Layer 8 of a small transformer language model trained on English Wikipedia (15 layers, counted from 0, width 64).
A neuron adds its activation times its output weights to the MLP's output. To switch it off is to set its activation to zero at one token and run the rest of the model.
A neuron's activation on a vector x is GELU(weights . x + bias), where the dot is the dot product.

Input weights of the MLP neurons that the questions are about. A number n stands for (n - 500) times 0.0024.
n8 (bias 0.008): 494 443 812 493 445 509 330 605 416 411 533 420 379 532 242 588 547 549 701 507 340 362 817 660 370 504 567 695 411 391 406 491 742 473 481 362 458 591 778 477 520 238 563 618 636 475 370 476 498 477 573 602 602 225 431 181 530 579 581 271 479 433 833 670
n24 (bias -0.022): 326 568 614 650 513 694 319 452 759 602 370 388 585 624 546 359 260 787 643 604 770 501 355 503 603 478 275 425 346 748 480 316 524 315 607 423 776 417 597 622 348 322 726 501 607 390 564 684 436 746 545 697 664 671 565 129 578 402 296 453 345 525 75 564
n43 (bias 0.001): 562 579 242 293 319 294 476 642 365 290 413 464 831 755 329 666 526 535 466 572 84 548 293 414 486 453 620 520 741 579 568 521 591 295 303 617 479 386 363 540 505 675 338 108 466 382 888 446 296 392 575 573 517 731 465 618 582 498 410 547 445 538 318 447
n74 (bias -0.004): 318 393 780 410 515 410 577 569 621 698 621 402 836 445 561 401 369 713 324 625 308 366 678 664 700 195 865 812 379 498 434 219 618 509 632 633 376 312 663 514 609 241 621 240 355 427 633 535 421 158 575 354 477 326 530 294 436 782 657 429 602 669 603 210
n101 (bias 0.000): 496 974 645 606 311 447 589 382 466 367 609 574 371 439 831 620 951 345 84 485 565 336 674 691 638 607 626 582 539 661 687 632 533 512 559 436 554 284 499 537 655 124 439 479 451 465 545 584 413 617 410 511 511 545 287 247 662 576 620 544 243 396 713 578
n103 (bias -0.034): 415 605 465 389 568 434 742 419 613 447 250 156 468 301 481 452 545 357 369 343 224 700 830 237 377 679 250 452 789 534 585 633 627 493 587 941 670 275 357 840 443 973 244 312 795 297 368 849 220 445 141 107 452 745 568 451 538 798 662 515 211 715 451 399
n104 (bias -0.010): 288 387 467 465 317 446 402 761 540 348 352 325 391 710 659 451 268 407 429 610 341 534 179 155 211 474 571 750 472 881 39 563 264 684 422 510 553 885 559 624 254 407 374 492 349 457 551 359 432 793 545 413 192 249 322 363 540 685 577 488 263 449 396 541
n111 (bias -0.011): 659 379 498 638 603 800 232 717 687 247 293 651 498 571 356 384 576 467 415 431 511 315 693 582 378 452 374 500 627 507 596 404 600 734 558 536 287 533 296 292 773 573 441 758 574 293 255 684 310 407 579 400 787 331 455 371 491 587 698 784 264 480 487 316

Output weights of the MLP neurons that the questions are about. A number n stands for (n - 500) times 0.0033.
n8: 448 562 346 623 491 637 536 669 381 452 305 424 588 405 422 551 443 605 481 413 498 561 565 480 488 392 588 428 666 409 458 386 473 635 525 517 597 696 552 365 289 490 362 478 294 628 602 586 344 467 434 601 566 483 444 574 496 515 486 588 538 379 461 528
n24: 406 530 601 381 587 523 558 544 475 608 462 519 622 392 530 437 241 503 451 446 606 468 649 565 428 606 660 434 422 147 749 505 323 497 501 604 667 512 593 529 350 556 480 564 537 363 341 538 560 470 202 453 424 464 583 324 563 359 461 594 760 414 443 576
n43: 417 516 614 672 386 441 683 400 546 467 770 585 455 357 451 468 388 527 622 533 761 606 542 640 474 117 288 440 409 243 430 469 681 594 570 398 553 508 694 602 521 391 455 493 434 313 411 389 526 503 474 403 293 329 562 616 548 558 520 523 447 421 601 564
n74: 539 673 491 556 558 332 553 512 449 544 700 355 502 677 529 384 606 441 440 317 596 508 647 457 538 30 517 350 574 437 134 664 386 435 529 281 571 629 301 363 564 364 427 521 438 268 572 620 651 377 458 629 269 613 583 709 370 339 527 533 489 398 491 666
n101: 443 382 575 427 444 674 402 534 411 676 354 524 595 401 630 498 678 421 541 410 355 681 400 468 691 464 559 448 501 528 340 303 423 708 417 527 525 528 440 309 566 470 295 421 419 612 498 705 271 656 388 525 488 530 574 666 260 479 420 531 676 534 348 437
n103: 297 594 568 475 600 670 482 601 330 499 373 497 653 649 575 432 441 482 328 567 378 571 646 325 255 601 330 524 519 266 534 793 822 617 472 506 626 383 427 59 483 484 424 582 378 449 627 532 438 465 635 581 224 512 347 497 831 568 434 532 310 666 461 766
n104: 593 772 499 489 636 547 423 467 410 502 629 629 576 680 289 423 507 429 673 476 529 479 692 783 797 537 564 424 476 90 700 513 696 429 538 473 483 239 526 364 713 468 600 363 595 587 509 592 635 378 454 687 764 599 561 663 424 288 382 552 774 590 586 460
n111: 429 452 561 388 737 568 481 617 627 659 459 465 285 485 485 457 342 548 439 353 490 671 575 313 537 210 359 460 474 365 530 524 458 595 567 655 642 657 697 478 335 467 521 520 361 534 462 517 510 610 364 441 501 643 564 521 368 356 469 376 545 475 295 654

Each question names a token from some text and the token that comes next. It shows the vector x that enters the MLP there. A number n stands for (n - 500) times 0.007.

Then comes g, the gradient of the next token's log-probability with respect to the MLP's output, scaled to length 1. A neuron's effect is roughly proportional to its activation times (output weights . g). A number n stands for (n - 500) times 0.0011.

".", then " He"
x: 606 439 280 529 278 464 574 279 291 575 446 375 673 476 517 553 593 440 383 640 610 722 761 564 450 197 570 411 468 268 538 463 601 651 534 407 528 515 239 702 408 548 417 605 390 403 764 584 656 660 680 567 426 539 591 534 476 423 529 525 601 397 643 627
g: 718 354 599 560 461 489 597 627 417 473 321 578 380 486 449 381 316 343 291 349 366 542 337 450 520 451 387 294 419 502 237 422 482 606 572 448 547 465 418 422 339 519 600 526 336 478 505 535 575 594 679 385 468 470 589 476 385 617 530 356 741 613 482 311
Which neuron, switched off, lowers the next token's probability most? n101

"e", then " Dav"
x: 634 316 415 543 264 494 503 240 501 669 389 426 397 651 581 676 470 495 497 573 621 540 560 512 331 160 556 413 485 307 463 557 538 510 561 342 417 634 546 564 488 524 614 749 406 457 736 446 703 813 505 553 360 693 595 376 508 555 708 529 614 399 675 617
g: 650 500 439 580 443 398 517 704 324 386 429 545 589 549 249 319 634 709 589 401 516 658 528 564 590 495 653 633 407 598 413 396 520 466 572 554 427 580 539 522 574 295 507 729 590 458 586 737 542 393 522 452 476 293 629 587 493 340 323 645 614 429 535 588
Which neuron, switched off, lowers the next token's probability most? n104

"\n", then "\n"
x: 514 433 427 452 234 527 520 371 348 606 464 400 576 444 471 521 567 481 444 587 550 686 692 575 433 182 638 417 421 237 411 506 725 621 634 526 516 401 338 692 417 673 464 722 493 280 708 724 580 721 589 527 430 638 555 495 472 369 605 611 501 643 661 612
g: 437 612 522 417 514 435 624 366 262 425 608 489 524 456 658 666 506 456 328 681 646 602 857 423 403 469 358 515 481 316 558 410 381 483 449 488 519 539 291 557 708 378 539 461 485 550 456 525 408 328 413 524 597 485 342 392 516 528 402 502 288 349 398 627
Which neuron, switched off, lowers the next token's probability most? n103

".", then " In"
x: 649 432 309 525 258 429 575 239 286 536 479 416 668 534 488 617 581 459 400 609 618 726 742 546 399 201 586 377 474 307 467 443 570 668 554 433 551 482 292 702 394 535 443 621 395 413 761 590 652 660 680 615 436 571 588 505 485 426 605 539 615 459 677 625
g: 420 449 324 450 475 514 314 488 372 413 482 417 705 493 455 539 637 537 528 357 463 512 368 576 642 500 737 532 356 474 349 554 389 610 248 460 512 654 449 560 321 530 574 326 557 467 438 614 631 436 644 616 564 258 394 563 380 416 528 376 723 455 485 280
Which neuron, switched off, lowers the next token's probability most? n101

"aving", then " played"
x: 505 426 498 511 322 537 644 395 415 578 399 349 470 515 469 609 700 588 395 625 564 626 638 553 323 123 579 385 525 240 446 440 580 670 659 407 462 471 578 509 665 513 569 719 274 395 605 629 692 656 534 711 443 523 610 387 540 344 701 572 763 473 566 671
g: 448 370 334 545 445 726 453 600 567 658 353 479 631 604 364 503 564 306 529 367 563 427 491 419 416 549 397 398 417 560 406 416 355 723 644 636 384 634 398 377 619 549 457 368 541 551 455 696 589 619 261 584 429 507 330 380 611 313 571 395 497 647 543 606
Which two neurons, each switched off alone, lower its probability most, in order? n8, n101

"y,", then " Hel"
x: 645 275 247 619 139 428 494 265 364 656 432 453 451 620 497 625 533 545 447 681 574 619 619 532 330 104 492 423 493 371 470 537 419 527 534 476 397 501 501 690 577 572 511 618 333 371 625 528 610 720 518 544 327 451 647 485 579 471 638 539 620 539 574 635
g: 528 603 556 636 453 537 452 546 605 346 376 432 339 499 227 530 457 601 416 390 679 380 396 519 617 376 579 557 578 654 686 514 513 531 576 511 477 376 576 292 89 470 431 623 713 425 477 489 489 543 576 529 566 498 598 508 448 682 495 490 395 300 444 395
Which neuron, switched off, raises the next token's probability most? n104

" club", then "."
x: 540 424 410 594 220 514 667 365 420 497 439 495 494 607 501 495 569 411 305 664 483 575 482 682 499 166 452 340 524 197 438 521 523 582 593 398 448 326 443 683 564 511 665 705 309 341 686 587 657 618 617 535 338 687 569 607 479 419 683 292 637 415 472 686
g: 435 623 495 772 356 654 584 358 599 665 358 296 561 526 558 599 543 258 636 517 552 299 554 582 718 422 342 355 557 498 535 586 609 489 489 617 630 511 448 559 590 443 475 437 314 620 385 495 395 571 483 327 514 316 565 444 633 554 501 587 490 386 286 509
Which neuron, switched off, lowers the next token's probability most? n101

"ack", then " of"
x: 567 493 426 433 364 601 615 436 458 629 420 503 504 592 440 697 533 481 376 683 669 538 477 456 329 125 569 311 508 183 622 600 683 559 582 409 505 409 453 606 552 618 676 783 262 364 624 623 620 705 617 542 480 631 537 448 550 415 681 409 719 464 486 645
g: 584 482 505 592 312 613 450 595 473 570 489 427 704 344 352 622 610 742 715 528 647 543 537 738 349 557 606 409 514 609 518 502 498 279 489 346 326 451 470 558 555 587 627 495 481 694 403 418 448 420 523 456 660 384 430 370 666 585 532 730 426 416 605 433
Which neuron, switched off, lowers the next token's probability most? n111